Layer 6 of a small transformer language model trained on English Wikipedia (14 layers, counted from 0, width 96).
A neuron adds its activation times its output weights to the MLP's output. To switch it off is to set its activation to zero at one token and run the rest of the model.
A neuron's activation on a vector x is SiLU(gate . x) times (in . x), where the dot is the dot product.

Input weights of the MLP neurons that the questions are about. A number n stands for (n - 500) times 0.00094.
n12 gate: 336 591 447 349 417 623 529 488 585 487 620 349 637 412 576 437 317 611 481 723 559 600 341 544 694 461 661 521 508 307 209 591 648 428 484 454 290 428 670 583 405 151 577 576 417 532 366 732 554 406 483 465 465 522 364 559 465 384 678 583 319 525 688 362 795 506 675 411 355 695 412 379 548 496 627 467 538 755 588 571 371 546 528 722 585 428 389 616 365 509 373 476 334 649 297 509
n25 gate: 538 235 538 333 566 431 599 826 606 604 324 630 293 523 448 564 500 467 601 464 376 453 419 402 617 412 441 456 612 715 601 434 593 376 267 403 609 468 541 376 272 476 611 600 565 296 337 882 369 573 355 755 720 319 392 659 553 373 314 628 195 548 681 554 808 444 282 531 436 706 165 591 316 691 371 514 268 589 510 311 590 448 395 691 552 619 611 605 161 812 461 656 400 280 532 351
n32 gate: 446 410 219 443 498 570 408 288 493 406 236 361 464 617 619 621 386 670 385 581 650 692 521 465 392 424 566 347 462 595 433 492 653 530 420 550 675 529 455 374 493 567 587 375 311 521 654 449 332 654 578 530 348 383 828 673 602 656 224 593 241 459 347 433 373 383 381 755 612 386 258 649 306 738 390 891 738 271 465 547 592 512 316 601 686 697 328 634 289 581 474 630 448 543 464 474
n88 gate: 552 564 515 460 583 808 488 551 528 426 346 406 502 487 423 424 642 638 483 650 484 403 446 603 436 590 609 818 594 400 550 576 376 637 567 628 554 383 367 579 785 190 612 370 438 201 857 559 584 764 624 476 578 581 596 569 474 400 512 330 483 331 513 569 365 325 572 392 482 337 419 563 403 397 639 476 568 241 456 174 318 592 460 665 339 443 251 501 337 357 425 712 623 254 502 391
n112 gate: 356 386 337 465 391 728 398 469 397 458 398 553 342 464 375 544 317 360 499 729 528 419 645 262 436 487 466 572 578 226 338 651 324 506 430 541 589 549 439 561 555 608 269 696 519 618 682 644 333 824 446 365 506 534 431 435 563 728 333 373 284 697 463 385 533 441 470 267 676 830 270 421 632 240 456 528 640 304 552 812 308 594 452 756 526 410 522 400 521 366 529 645 567 438 510 511
n126 gate: 339 277 414 211 707 484 515 444 689 625 530 480 347 591 744 669 483 655 693 324 428 358 328 876 435 893 421 315 623 574 306 541 351 586 334 487 450 522 213 238 505 471 535 248 716 425 538 524 465 660 250 586 608 535 461 753 475 625 375 495 828 547 309 592 349 889 465 453 636 542 699 386 545 515 451 275 547 702 558 747 718 428 550 575 710 401 502 659 226 354 372 288 526 375 582 518
n148 gate: 662 895 587 239 675 755 677 480 523 717 469 534 468 554 341 552 517 421 837 594 419 592 159 410 687 396 474 563 571 413 319 420 314 242 563 738 505 433 288 515 662 691 588 370 478 417 410 543 505 366 342 516 331 545 550 361 714 527 439 372 290 350 602 485 547 524 529 500 578 541 468 556 376 448 506 348 470 473 446 577 686 581 690 306 386 558 271 332 579 490 490 693 141 576 575 531
n155 gate: 618 763 260 415 738 417 339 253 510 649 349 663 538 849 740 705 733 318 554 239 649 424 633 713 524 536 493 250 515 424 424 432 361 313 379 387 605 331 346 617 360 97 339 795 552 649 554 485 393 490 479 388 522 350 454 712 411 400 587 366 438 593 537 352 360 606 772 325 482 648 394 660 490 640 368 358 398 393 464 943 649 364 39 641 351 781 393 420 637 712 708 480 486 610 356 521
n173 gate: 553 661 382 374 519 247 494 696 645 448 516 289 118 406 338 524 671 358 521 570 625 303 726 522 593 730 455 418 483 622 506 517 247 398 505 483 310 359 830 432 497 342 676 428 644 452 600 694 598 346 606 478 274 691 320 639 430 417 534 556 480 687 342 473 542 174 234 644 563 381 381 333 557 421 692 498 581 449 470 401 526 714 686 667 579 578 624 403 463 653 628 472 397 617 735 562
n184 gate: 637 505 665 509 499 609 291 579 555 651 310 464 474 541 429 298 741 588 598 414 597 668 442 446 469 479 709 499 483 458 562 449 286 643 691 386 585 577 435 588 427 553 635 416 247 501 447 571 561 628 153 764 397 655 574 296 490 465 501 475 64 387 669 479 399 501 358 530 419 695 393 299 276 728 416 413 415 507 404 347 487 755 460 499 625 478 690 415 521 520 400 478 396 307 743 736
n187 gate: 374 557 284 459 472 392 234 584 340 238 554 826 361 591 535 613 582 535 448 520 297 294 275 358 576 563 440 391 655 489 500 473 493 575 493 585 580 781 443 572 388 459 634 352 618 427 507 665 517 502 596 448 660 236 519 466 495 774 384 533 554 463 370 554 589 457 351 365 484 621 302 410 770 511 572 424 672 507 516 533 99 378 552 548 637 97 272 452 619 679 602 708 679 613 410 677
n12 in: 481 391 561 361 284 479 400 476 529 568 429 390 545 465 508 498 419 513 290 643 359 563 621 569 522 419 351 423 689 422 563 822 486 405 768 329 680 522 742 368 478 511 541 481 406 591 342 451 203 327 545 406 397 616 572 443 304 379 571 505 209 626 500 552 424 510 685 307 270 529 621 555 581 483 646 316 761 672 359 545 232 450 585 475 531 542 567 392 619 589 619 563 553 720 602 592
n25 in: 566 346 577 343 477 429 511 820 566 650 628 577 331 729 649 451 523 305 277 582 270 492 528 658 503 428 335 413 445 649 708 430 389 230 603 432 397 474 515 378 375 498 716 464 855 172 355 497 625 637 429 288 565 596 296 515 562 473 414 583 609 737 597 618 469 462 587 418 569 262 745 362 625 391 463 553 548 448 317 739 355 543 533 519 627 624 366 617 619 519 532 566 566 401 920 405
n32 in: 748 521 580 783 539 440 460 643 439 349 501 534 556 333 589 528 635 504 410 439 414 455 461 341 352 445 286 351 278 421 637 377 517 488 625 526 457 320 485 391 527 312 580 574 563 509 426 753 691 324 327 542 486 747 445 415 434 529 497 608 626 347 678 557 864 316 509 410 302 354 433 272 656 460 609 413 507 533 611 238 373 606 595 518 409 443 643 466 519 555 486 469 548 478 413 431
n88 in: 541 569 283 518 367 581 320 503 381 412 468 596 594 413 363 363 669 783 436 506 197 338 597 637 508 661 427 619 577 411 615 483 489 406 539 159 735 534 605 351 734 350 205 403 430 377 460 401 693 648 524 333 557 508 570 475 484 453 463 386 311 336 423 612 491 282 734 458 292 518 552 428 488 590 847 477 598 641 521 497 417 540 658 410 639 630 408 457 414 474 557 444 644 384 551 349
n112 in: 469 662 564 787 511 577 364 268 383 304 466 331 290 512 245 437 699 547 586 406 484 267 633 393 345 651 453 512 735 539 266 473 449 455 501 465 663 622 299 536 422 446 383 522 646 384 275 636 545 286 366 464 496 437 219 397 543 375 719 598 634 577 566 657 616 678 424 350 655 752 498 521 501 476 662 486 613 656 322 478 523 693 795 658 416 355 579 710 713 415 559 592 323 482 325 799
n126 in: 383 464 277 690 192 397 481 573 758 438 663 398 646 569 572 629 420 617 437 679 584 570 689 340 601 758 355 601 455 163 450 509 734 383 514 668 452 667 544 571 584 543 799 729 367 536 348 544 663 473 439 791 263 413 460 448 516 567 435 650 720 561 555 475 518 549 484 635 745 416 232 453 359 266 321 630 473 328 435 413 548 464 610 495 456 555 337 428 362 543 518 26 418 552 298 835
n148 in: 467 553 387 531 420 534 486 575 413 291 913 396 742 322 558 505 537 429 365 299 598 609 514 522 649 356 653 516 518 165 532 578 738 269 317 313 663 828 764 421 541 634 308 512 421 586 617 839 489 452 391 551 440 291 474 488 335 564 297 568 533 457 702 645 764 594 783 394 360 629 622 523 621 656 555 605 818 699 322 501 524 375 343 320 644 323 473 595 361 434 369 506 598 455 373 601
n155 in: 417 645 473 358 307 824 264 532 623 851 311 318 497 396 585 689 613 620 344 643 512 262 522 267 398 568 596 383 317 414 506 669 774 297 820 496 378 228 628 699 373 538 226 329 397 467 457 389 341 471 544 521 669 490 714 578 677 358 408 474 462 348 635 440 523 765 502 723 518 714 586 744 476 712 172 540 562 491 475 725 628 603 499 488 419 483 346 287 305 252 587 718 471 414 488 336
n173 in: 563 534 237 648 675 361 629 591 614 400 384 639 497 419 376 451 605 577 705 440 610 512 421 318 730 480 638 497 544 530 302 383 470 388 361 565 636 692 603 666 497 477 743 530 341 93 498 421 451 582 522 468 486 578 485 576 465 405 406 534 818 547 542 635 504 297 696 518 837 349 195 352 609 487 400 499 286 435 507 450 594 551 475 495 424 577 606 478 572 729 320 488 363 645 564 602
n184 in: 643 444 478 551 499 527 418 702 514 681 410 468 226 335 654 357 601 509 454 670 629 590 253 736 691 412 578 701 686 89 492 504 536 605 628 342 588 592 594 507 605 688 639 207 477 741 539 554 504 461 571 464 462 554 563 606 569 534 513 707 282 538 405 474 625 520 430 471 504 422 301 507 313 539 375 513 382 531 396 653 327 750 503 252 559 665 520 575 375 683 281 538 467 452 384 409
n187 in: 447 443 188 749 535 530 332 351 660 366 749 397 487 601 395 388 366 517 561 409 342 390 419 464 686 619 566 491 294 640 555 449 662 586 681 590 582 505 649 294 475 305 535 242 684 481 461 370 285 623 499 683 267 507 429 571 586 354 341 491 523 347 410 753 499 619 729 618 572 448 271 702 645 589 459 695 573 473 601 579 335 610 428 588 583 385 482 603 524 376 545 706 401 583 450 466

Output weights of the MLP neurons that the questions are about. A number n stands for (n - 500) times 0.0006.
n12: 464 436 382 720 503 324 619 462 443 525 607 455 510 551 235 324 592 404 525 405 535 569 447 532 283 544 584 584 500 370 556 364 737 685 473 667 337 531 277 492 570 382 620 617 675 376 546 418 517 748 525 697 550 554 211 505 702 426 311 496 739 349 448 510 429 561 517 243 592 935 250 328 492 600 497 676 415 441 302 662 656 517 493 495 503 489 535 829 680 269 399 553 564 245 408 562
n25: 250 333 606 400 638 549 624 301 690 423 414 733 628 419 126 602 455 626 607 733 479 502 466 455 761 623 425 514 733 464 518 508 446 493 766 645 407 447 558 442 748 488 400 447 494 588 340 612 274 512 573 260 391 439 345 465 491 636 586 319 600 505 405 397 557 643 474 171 375 432 748 314 579 403 677 382 394 560 788 752 529 649 346 481 389 630 559 354 345 398 283 450 606 476 424 701
n32: 664 441 713 419 736 590 599 410 491 176 602 395 419 565 713 413 589 373 629 517 592 594 643 640 610 617 484 693 558 453 560 480 382 415 409 653 682 380 560 517 719 604 680 597 539 414 529 579 354 680 488 411 375 646 612 207 664 588 765 395 299 357 390 385 420 464 544 381 376 682 394 433 473 209 492 232 375 622 560 525 496 356 706 258 418 451 543 464 415 304 425 238 540 490 530 325
n88: 581 340 625 528 609 312 496 434 601 580 526 574 476 320 866 605 466 328 409 690 674 563 465 448 302 553 701 538 100 673 568 404 709 570 445 355 437 211 567 558 543 507 761 450 479 334 552 446 364 439 446 704 546 603 516 394 641 516 528 433 659 462 230 423 630 629 482 565 536 509 360 391 489 338 645 416 380 404 626 498 598 486 360 605 597 484 233 461 357 623 670 639 246 452 412 582
n112: 620 453 533 455 503 407 547 628 555 589 692 380 563 313 708 334 689 500 501 239 279 506 544 397 479 429 295 978 512 584 463 211 300 419 716 601 340 325 684 454 536 409 592 468 592 685 136 573 420 527 620 607 450 583 557 453 571 554 520 405 324 350 438 825 415 635 388 513 388 249 508 519 584 505 785 334 287 511 549 372 518 584 758 398 634 684 312 625 413 553 603 318 535 745 374 459
n126: 418 548 430 352 555 627 774 640 330 684 294 564 581 254 335 666 259 360 738 428 606 511 541 554 620 585 539 363 745 498 570 487 351 351 424 335 794 659 483 486 434 430 628 420 645 399 463 272 553 328 409 483 549 347 282 635 383 544 674 607 190 689 300 554 374 462 341 564 230 452 563 826 449 652 245 607 440 755 437 771 483 631 608 459 567 583 434 258 466 310 629 605 405 564 688 618
n148: 807 643 496 422 506 535 755 387 404 259 644 540 335 456 455 545 491 298 507 608 446 754 361 679 244 326 609 264 305 480 514 408 643 691 287 521 559 561 485 476 375 738 444 603 511 489 332 439 463 709 411 578 431 511 587 400 433 325 288 694 692 362 462 673 557 406 613 223 625 421 241 577 461 294 598 431 629 881 346 688 521 542 551 498 236 494 305 481 782 503 649 729 666 464 291 680
n155: 637 396 736 375 671 498 656 890 247 447 752 368 462 706 546 617 491 300 362 492 524 788 676 674 576 428 226 696 615 469 657 479 422 574 677 626 262 685 636 201 557 439 274 399 456 315 288 416 530 541 512 430 537 270 524 654 683 535 382 414 396 568 409 657 305 499 476 242 530 510 460 296 821 486 431 610 443 547 464 445 499 360 842 571 620 672 276 247 635 356 407 475 327 487 768 348
n173: 456 619 400 398 490 218 653 660 553 620 391 358 558 308 549 444 517 672 596 585 522 679 576 760 352 384 365 626 526 457 531 557 167 571 676 541 511 519 802 672 445 537 578 480 571 314 445 571 430 461 406 324 349 427 698 526 758 387 489 571 92 448 346 517 295 318 466 414 672 472 398 396 305 531 443 234 863 658 425 508 445 342 542 501 663 313 573 376 695 455 741 603 669 437 667 550
n184: 525 664 459 659 392 504 689 514 635 406 724 349 470 702 657 630 588 671 433 288 557 666 499 690 721 725 516 657 613 504 595 339 404 461 509 547 309 355 639 252 745 413 507 313 312 476 465 537 401 386 829 352 463 288 524 551 427 722 498 589 413 400 451 601 185 490 600 284 382 769 374 340 492 366 261 687 488 635 466 521 444 476 555 756 530 457 459 410 355 428 449 543 652 278 269 476
n187: 541 384 521 524 748 741 607 458 363 395 67 606 456 361 544 512 474 492 442 192 607 593 542 515 556 450 634 468 460 800 471 526 273 350 490 524 476 603 478 385 807 517 558 387 133 449 668 456 561 156 691 373 458 544 784 532 497 560 685 493 603 348 362 509 663 592 737 543 528 431 562 311 547 362 610 279 384 457 447 596 663 357 453 636 786 330 356 481 596 393 391 547 596 326 706 395

Each question names a token from some text and the token that comes next. It shows the vector x that enters the MLP there. A number n stands for (n - 500) times 0.0072.

Then comes g, the gradient of the next token's log-probability with respect to the MLP's output, scaled to length 1. A neuron's effect is roughly proportional to its activation times (output weights . g). A number n stands for (n - 500) times 0.00086.

"at", then "or"
x: 614 267 511 518 542 378 311 588 503 435 583 314 624 434 600 638 617 506 583 517 484 461 367 577 417 516 502 639 679 768 573 474 683 544 223 324 488 433 523 476 517 454 305 485 666 470 634 325 640 297 605 485 423 575 416 202 477 547 469 477 506 545 397 689 601 645 388 422 593 675 462 560 378 529 575 603 404 210 471 518 383 585 565 743 424 454 598 308 592 474 490 340 269 471 628 507
g: 476 379 378 535 669 433 250 464 246 540 374 383 520 314 595 515 612 598 584 511 490 550 319 521 563 413 489 668 496 423 434 398 413 237 425 516 435 495 492 579 507 547 477 527 534 597 486 750 627 405 353 561 416 595 554 728 382 666 411 454 293 425 434 444 460 355 679 460 477 402 503 474 503 636 635 550 637 474 617 698 382 701 476 273 401 627 547 810 583 394 458 667 672 602 645 297
Which neuron, switched off, raises the next token's probability most? n173

" a", then "et"
x: 532 280 640 679 580 281 446 489 390 496 458 622 501 483 633 651 467 573 385 574 458 494 444 400 546 600 393 593 478 517 570 572 509 390 456 398 399 366 329 547 717 496 533 462 518 608 450 591 468 437 552 359 672 608 521 658 689 693 591 479 666 438 201 458 476 371 462 559 365 468 588 421 471 462 695 533 379 454 167 393 637 300 443 383 488 522 588 583 707 377 544 723 210 536 563 488
g: 406 655 565 469 611 317 425 492 682 337 543 397 480 657 636 635 390 535 438 475 604 333 583 364 394 601 724 526 641 422 389 82 581 264 388 535 577 330 450 560 606 478 545 355 461 389 347 576 472 507 545 523 536 441 583 320 557 582 629 641 436 528 505 573 318 627 450 699 668 616 540 452 515 376 642 420 609 680 550 277 470 415 368 690 573 355 516 466 485 749 487 372 504 385 544 554
Which neuron, switched off, raises the next token's probability most? n155

" g", then "ame"
x: 282 372 401 553 558 241 475 462 507 502 398 476 594 382 676 404 614 554 445 687 526 465 551 394 306 670 448 477 642 359 552 568 539 412 394 414 353 454 551 614 604 477 558 682 549 555 410 459 221 492 639 445 638 569 631 376 604 438 725 548 561 334 465 560 473 396 287 436 513 333 613 543 494 493 552 752 455 387 611 303 513 511 547 237 503 399 543 250 611 604 592 766 504 438 641 558
g: 411 495 511 438 429 343 412 395 464 424 736 518 374 429 632 454 519 375 450 384 453 568 436 669 591 482 652 562 499 511 288 655 570 268 671 349 719 273 607 714 488 506 469 581 570 540 368 547 406 349 423 369 596 528 341 768 407 601 516 379 400 456 530 673 598 396 360 581 376 370 719 826 649 549 385 470 549 638 643 422 523 376 285 573 525 574 547 507 459 604 557 409 560 561 570 297
Which two neurons, each switched off alone, lower its probability most, in order? n12, n187

" and", then "/"
x: 672 400 314 420 427 450 421 507 506 446 446 434 425 403 724 595 460 410 264 588 558 518 339 484 434 550 550 810 588 503 390 516 639 345 518 344 394 418 528 534 559 548 591 512 530 700 456 630 503 510 541 725 531 556 586 357 528 585 655 478 276 541 657 551 494 600 494 478 372 445 427 392 583 515 545 598 337 444 401 354 597 621 582 368 485 525 635 552 613 492 211 733 348 325 320 453
g: 388 618 437 487 575 674 598 583 543 463 643 426 416 365 380 361 643 382 676 521 480 328 653 503 574 443 517 569 594 513 539 755 536 671 445 524 514 380 629 524 467 387 476 480 510 369 315 379 622 571 453 531 387 387 429 667 586 589 779 372 346 307 379 379 404 418 558 593 560 481 551 366 598 540 349 296 454 451 766 439 317 632 775 296 673 478 620 356 407 408 463 410 684 548 397 675
Switching off which neuron hurts the next token most? n184

" A", then "st"
x: 451 299 448 514 462 534 657 557 331 564 313 489 591 429 705 361 510 573 510 555 413 498 306 324 601 510 375 611 503 459 425 568 589 327 385 448 459 425 404 619 770 547 488 456 438 585 482 529 541 420 649 365 625 492 568 525 805 687 417 510 402 331 440 379 509 407 539 411 394 520 651 518 445 610 712 591 229 276 321 424 688 547 542 456 651 462 439 454 670 388 454 703 352 541 622 542
g: 469 595 524 453 514 627 718 376 378 397 364 378 619 501 575 703 465 488 443 628 557 320 633 416 574 464 496 402 591 551 526 405 354 633 421 590 526 306 502 573 566 357 648 452 721 667 426 280 515 462 374 588 519 478 667 353 504 745 450 565 607 532 514 446 351 759 284 669 508 645 575 469 507 352 801 430 523 527 504 261 419 357 401 324 524 347 603 489 582 392 391 632 440 526 637 286
Which two neurons, each switched off alone, lower its probability most, in order? n148, n88

"ing", then " through"
x: 529 287 489 357 468 517 656 442 348 305 379 451 451 637 699 653 682 586 268 612 606 456 631 368 174 747 506 658 544 660 436 527 520 419 321 443 493 332 460 254 576 544 578 579 466 552 589 483 431 283 657 569 546 552 547 320 489 484 542 284 450 458 619 727 515 473 380 507 488 634 496 319 637 469 459 543 325 442 550 500 616 380 533 713 467 427 579 451 604 416 471 641 438 565 564 561
g: 343 483 265 495 442 533 383 617 464 568 241 502 334 399 524 531 516 679 457 448 453 724 840 347 475 330 766 487 649 376 511 480 417 517 595 583 780 288 496 463 379 640 667 466 487 518 368 524 441 630 579 500 562 621 558 464 399 565 627 233 457 578 566 564 762 499 435 571 411 464 563 471 540 413 529 350 476 373 243 521 391 644 608 551 455 558 295 435 531 523 695 467 508 417 599 508
Switching off which neuron hurts the next token most? n112

"s", then " the"
x: 331 330 442 457 499 370 316 421 470 267 570 401 603 545 852 592 718 650 486 653 479 381 425 459 366 568 728 547 442 575 363 590 514 390 442 455 461 463 552 514 452 536 455 506 505 442 609 641 675 333 545 560 615 652 365 354 560 464 504 406 565 252 575 728 629 663 475 347 479 511 490 272 548 394 487 527 369 432 569 482 556 555 548 716 655 214 448 452 691 450 388 552 495 558 454 537
g: 506 301 308 367 486 201 387 514 678 553 338 600 337 595 408 441 463 537 509 378 362 606 643 375 548 482 734 525 616 370 500 695 467 430 633 578 705 486 372 595 513 574 560 553 662 727 548 539 518 416 611 753 487 510 548 437 573 465 454 404 403 647 721 443 491 473 452 730 434 507 530 506 539 223 414 376 318 504 485 667 460 664 533 575 289 522 460 287 456 612 507 521 433 598 494 245
Switching off which neuron hurts the next token most? n12

"ed", then " to"
x: 485 406 519 319 479 591 504 394 440 522 545 316 386 609 581 496 679 563 279 709 579 267 663 530 445 612 579 561 633 463 528 632 560 446 499 651 500 217 380 265 296 517 381 567 610 537 506 535 476 301 643 463 508 702 638 253 487 609 492 188 531 436 569 512 616 649 455 556 403 587 584 540 511 283 527 613 383 364 339 545 671 411 451 656 690 498 540 474 629 478 510 572 428 451 420 421
g: 360 577 572 360 526 724 615 575 394 319 453 597 405 509 545 669 405 437 515 443 485 423 457 562 609 379 622 455 489 670 570 319 340 612 550 618 545 372 536 363 544 672 577 212 282 322 542 546 440 474 456 323 456 637 439 610 386 349 798 527 559 432 476 503 583 281 453 368 363 325 464 404 654 671 539 558 514 407 677 418 646 562 624 406 686 417 597 513 501 748 513 573 289 594 675 440
Switching off which neuron hurts the next token most? n155

"ur", then "nd"
x: 511 512 520 468 362 379 763 443 523 503 449 563 670 659 498 280 506 549 402 698 358 576 496 330 458 348 194 343 602 542 462 437 731 312 449 472 465 532 547 517 342 430 663 363 496 409 663 454 722 281 466 428 638 489 487 603 419 433 445 440 758 661 436 433 875 395 328 578 390 556 617 466 376 630 492 635 491 353 489 463 617 463 617 436 435 432 539 494 693 462 475 638 517 337 618 475
g: 707 385 478 641 350 507 445 466 240 803 485 522 353 572 452 558 338 445 458 496 411 520 393 361 363 484 535 435 402 280 465 496 531 527 533 512 595 515 528 370 660 245 530 558 420 383 362 419 354 563 478 441 625 353 502 887 447 777 418 584 670 476 545 727 505 465 627 432 458 464 484 448 623 687 432 583 541 453 465 686 554 401 667 655 547 571 521 635 290 538 438 452 670 537 308 481
Which neuron, switched off, raises the next token's probability most? n25

"se", then " and"
x: 408 447 515 520 590 342 491 224 396 544 542 497 507 550 721 442 542 277 301 542 514 387 567 697 445 786 716 482 639 616 606 308 512 391 377 200 521 407 413 451 566 554 351 328 425 677 503 555 338 416 678 493 635 473 455 508 496 623 513 463 684 288 398 572 459 578 718 592 441 587 563 416 466 631 418 450 407 340 371 510 586 425 640 767 475 355 632 497 691 608 478 527 432 461 378 581
g: 304 386 393 221 569 422 447 557 488 288 357 525 493 547 551 541 537 621 503 614 419 358 344 634 736 444 516 490 502 443 332 254 364 565 266 499 567 517 650 489 484 399 457 439 324 621 465 537 765 565 662 674 544 430 477 492 528 484 492 412 523 370 393 467 581 396 566 404 604 654 661 470 512 453 771 510 580 570 475 640 365 454 606 470 673 366 694 676 441 296 517 351 525 577 810 582
Switching off which neuron hurts the next token most? n126

"ec", then "ond"
x: 319 374 423 588 664 305 841 723 453 481 467 650 525 512 497 457 601 400 565 621 680 386 572 219 527 301 576 504 470 376 530 432 487 451 388 396 434 436 519 689 459 349 408 471 545 532 523 491 520 471 529 470 538 472 464 330 686 643 271 586 501 636 451 568 543 493 535 873 456 507 681 616 404 649 317 544 537 377 580 356 517 571 519 589 243 436 406 544 667 446 172 680 437 323 508 581
g: 526 475 495 464 662 355 684 359 450 412 511 635 496 506 367 514 556 491 629 296 513 472 262 518 771 505 571 609 354 361 521 466 550 466 539 256 420 628 506 617 474 465 569 718 514 342 330 537 423 198 267 736 609 535 545 581 454 439 352 508 281 631 408 454 509 497 698 530 549 413 286 430 322 493 667 309 399 576 500 586 333 653 528 603 600 529 581 636 503 574 738 542 634 535 525 560
Switching off which neuron hurts the next token most? n155

"u", then "ff"
x: 540 496 556 464 404 428 740 330 575 479 292 640 485 424 597 522 380 392 338 741 776 554 219 269 588 688 446 403 584 287 483 382 492 588 411 562 452 541 568 567 452 697 409 434 497 479 539 348 603 535 379 462 569 521 554 619 516 618 385 416 471 620 436 504 455 369 485 533 486 539 548 414 425 787 372 741 392 170 533 457 617 508 559 602 415 274 472 483 710 529 423 823 259 445 575 557
g: 586 373 706 379 383 723 609 578 424 557 206 779 634 619 440 512 488 459 370 722 474 459 520 639 521 430 565 542 550 605 478 599 522 540 507 470 509 547 425 431 490 538 433 521 655 90 463 437 361 534 542 236 304 273 490 584 549 485 678 388 345 673 593 562 454 546 341 501 397 498 600 444 498 543 358 611 650 435 455 515 438 389 581 524 409 509 467 749 409 299 431 596 427 706 606 515
Switching off which neuron hurts the next token most? n112

" her", then " h"
x: 502 252 399 490 380 224 427 367 406 563 365 581 576 656 726 492 565 474 557 602 633 288 505 382 419 436 500 538 661 392 421 642 542 339 683 452 360 440 544 564 653 680 464 501 545 561 378 711 520 561 498 340 841 510 605 332 588 530 511 424 366 498 427 724 574 522 466 449 364 418 651 614 443 661 520 658 425 354 340 339 442 423 537 355 613 403 614 523 586 490 564 543 487 385 247 675
g: 358 640 460 514 379 388 435 788 461 531 502 527 505 447 524 514 393 478 505 674 384 487 724 454 369 723 448 497 648 302 379 514 671 787 446 622 591 701 612 669 461 524 562 671 609 464 337 495 412 529 467 491 405 588 503 490 520 437 599 793 377 539 339 554 300 575 312 504 357 216 631 604 414 637 370 624 526 486 399 649 495 504 438 468 463 521 310 251 510 328 630 495 443 484 444 398
Switching off which neuron hurts the next token most? n187

"ly", then " "
x: 639 398 433 572 494 390 483 412 587 518 430 302 632 460 719 591 511 573 515 717 618 381 501 546 298 614 502 649 494 431 322 587 634 499 453 354 402 381 503 427 551 492 320 608 512 495 415 619 558 378 465 656 528 541 636 248 682 604 604 280 472 458 686 643 564 647 380 570 297 385 533 451 524 403 503 529 525 631 456 444 613 381 344 680 580 431 680 499 650 387 197 444 508 383 248 354
g: 554 616 502 537 641 501 456 509 260 432 283 644 439 397 639 419 457 546 409 692 597 519 564 238 560 696 678 547 671 532 499 484 585 670 423 658 330 484 550 540 530 370 536 476 503 507 595 577 414 622 422 560 465 554 298 507 351 475 336 248 604 723 561 414 443 456 325 459 627 471 475 503 178 425 627 405 404 425 249 368 841 613 463 595 429 639 442 508 458 535 470 582 708 517 471 481
Which neuron, switched off, raises the next token's probability most? n12

"ing", then " of"
x: 467 218 543 436 480 458 541 452 357 423 445 457 520 603 634 685 670 461 274 571 454 404 642 442 151 725 529 740 506 668 389 659 538 522 410 389 479 448 591 245 531 579 588 453 503 561 490 537 376 317 754 568 631 505 624 235 527 506 618 338 515 486 617 703 459 556 438 459 398 579 468 380 545 292 439 508 396 384 467 437 586 352 559 689 464 449 660 423 646 436 440 583 463 525 567 546
g: 514 660 497 442 502 529 511 370 586 381 452 735 644 550 539 838 467 477 551 475 641 447 300 573 413 468 251 629 371 619 545 375 387 583 397 418 340 333 779 430 498 535 547 257 514 493 624 482 442 380 342 463 586 406 517 556 540 465 530 502 654 360 367 446 615 447 661 574 394 576 455 588 400 450 436 573 678 615 677 443 460 421 338 461 765 376 629 763 582 397 365 470 351 682 359 473
Switching off which neuron hurts the next token most? n184

"er", then " B"
x: 458 417 467 424 370 378 569 550 536 570 284 405 677 638 726 747 538 525 475 736 566 351 327 391 322 535 537 502 537 592 528 702 597 428 423 149 471 367 624 373 555 300 500 493 559 644 563 469 437 362 673 499 533 578 466 383 503 516 696 483 561 405 337 698 517 583 497 303 335 604 573 448 544 295 381 466 309 492 666 479 578 566 632 644 425 344 704 490 567 380 486 695 391 572 341 513
g: 479 567 497 456 562 335 372 507 663 584 658 370 514 549 329 393 365 319 564 689 723 416 592 404 332 361 675 663 461 335 619 324 446 448 675 343 508 590 659 265 513 433 418 351 571 606 575 414 376 527 526 542 346 650 372 630 495 500 395 375 570 677 349 621 654 434 442 482 687 531 553 477 468 704 491 480 675 690 341 477 604 605 266 349 404 726 488 417 478 451 493 618 556 363 564 589
Switching off which neuron hurts the next token most? n12

" S", then "ing"
x: 299 386 483 439 578 370 493 519 486 689 437 441 597 468 642 478 541 664 442 655 563 576 373 527 446 495 601 638 442 450 484 484 431 162 304 581 578 324 547 500 698 582 477 437 645 550 358 596 547 358 467 451 601 429 537 514 668 564 573 460 453 314 504 498 403 501 498 486 545 372 535 531 269 527 567 671 432 214 618 443 506 511 594 519 623 460 464 234 798 625 297 457 389 573 582 562
g: 412 388 454 418 351 346 675 375 451 510 567 469 671 416 527 552 448 538 561 605 570 501 512 433 547 662 388 464 486 674 459 495 924 627 590 206 466 419 529 507 607 427 328 523 684 569 664 262 688 501 523 513 439 529 511 412 293 593 418 428 615 644 397 700 430 335 290 611 418 582 440 622 258 457 410 539 472 505 444 260 578 333 585 564 524 464 588 488 662 541 496 729 572 388 550 407
Switching off which neuron hurts the next token most? n32

"ed", then " on"
x: 497 324 418 313 360 421 455 227 378 426 504 296 459 568 613 446 576 732 259 769 541 275 705 532 392 681 542 566 700 557 391 609 520 407 570 629 467 175 503 403 444 406 338 615 572 535 505 614 439 332 627 456 436 585 584 359 547 585 521 304 543 467 522 535 626 561 349 595 464 614 634 548 560 361 462 588 426 435 417 467 529 536 507 636 652 600 487 496 680 484 590 514 591 483 267 546
g: 569 459 299 478 291 512 574 451 506 465 652 410 471 473 263 602 727 214 434 393 471 319 367 482 498 629 745 446 568 334 598 313 513 431 587 448 817 546 501 527 431 487 412 537 397 622 549 319 481 449 450 548 607 385 430 733 352 600 333 542 585 450 483 356 523 328 496 367 654 512 644 575 519 548 343 480 399 518 680 521 583 424 535 531 710 368 686 575 454 489 710 477 757 567 486 618
Switching off which neuron hurts the next token most? n173

"l", then "ian"
x: 391 462 438 394 544 148 640 142 492 663 597 470 480 436 537 481 451 493 537 651 445 503 500 592 581 440 294 482 478 501 584 252 755 520 513 519 768 266 696 449 446 365 169 598 725 582 474 431 474 413 533 506 492 508 541 472 469 487 485 356 508 589 608 604 382 630 655 347 329 418 437 542 302 521 358 465 535 615 563 390 529 485 646 437 451 338 597 502 653 692 491 724 410 559 646 465
g: 544 448 463 323 554 355 567 544 422 669 541 399 653 413 519 437 550 473 376 717 725 573 746 530 541 284 636 356 436 539 462 586 609 381 477 488 398 613 512 341 568 522 357 379 320 367 566 436 560 524 592 505 681 547 490 726 458 623 535 560 203 564 417 854 532 249 552 455 373 399 630 493 415 664 407 402 614 360 467 450 465 622 279 546 363 548 647 454 513 410 568 577 496 476 690 325
Switching off which neuron hurts the next token most? n126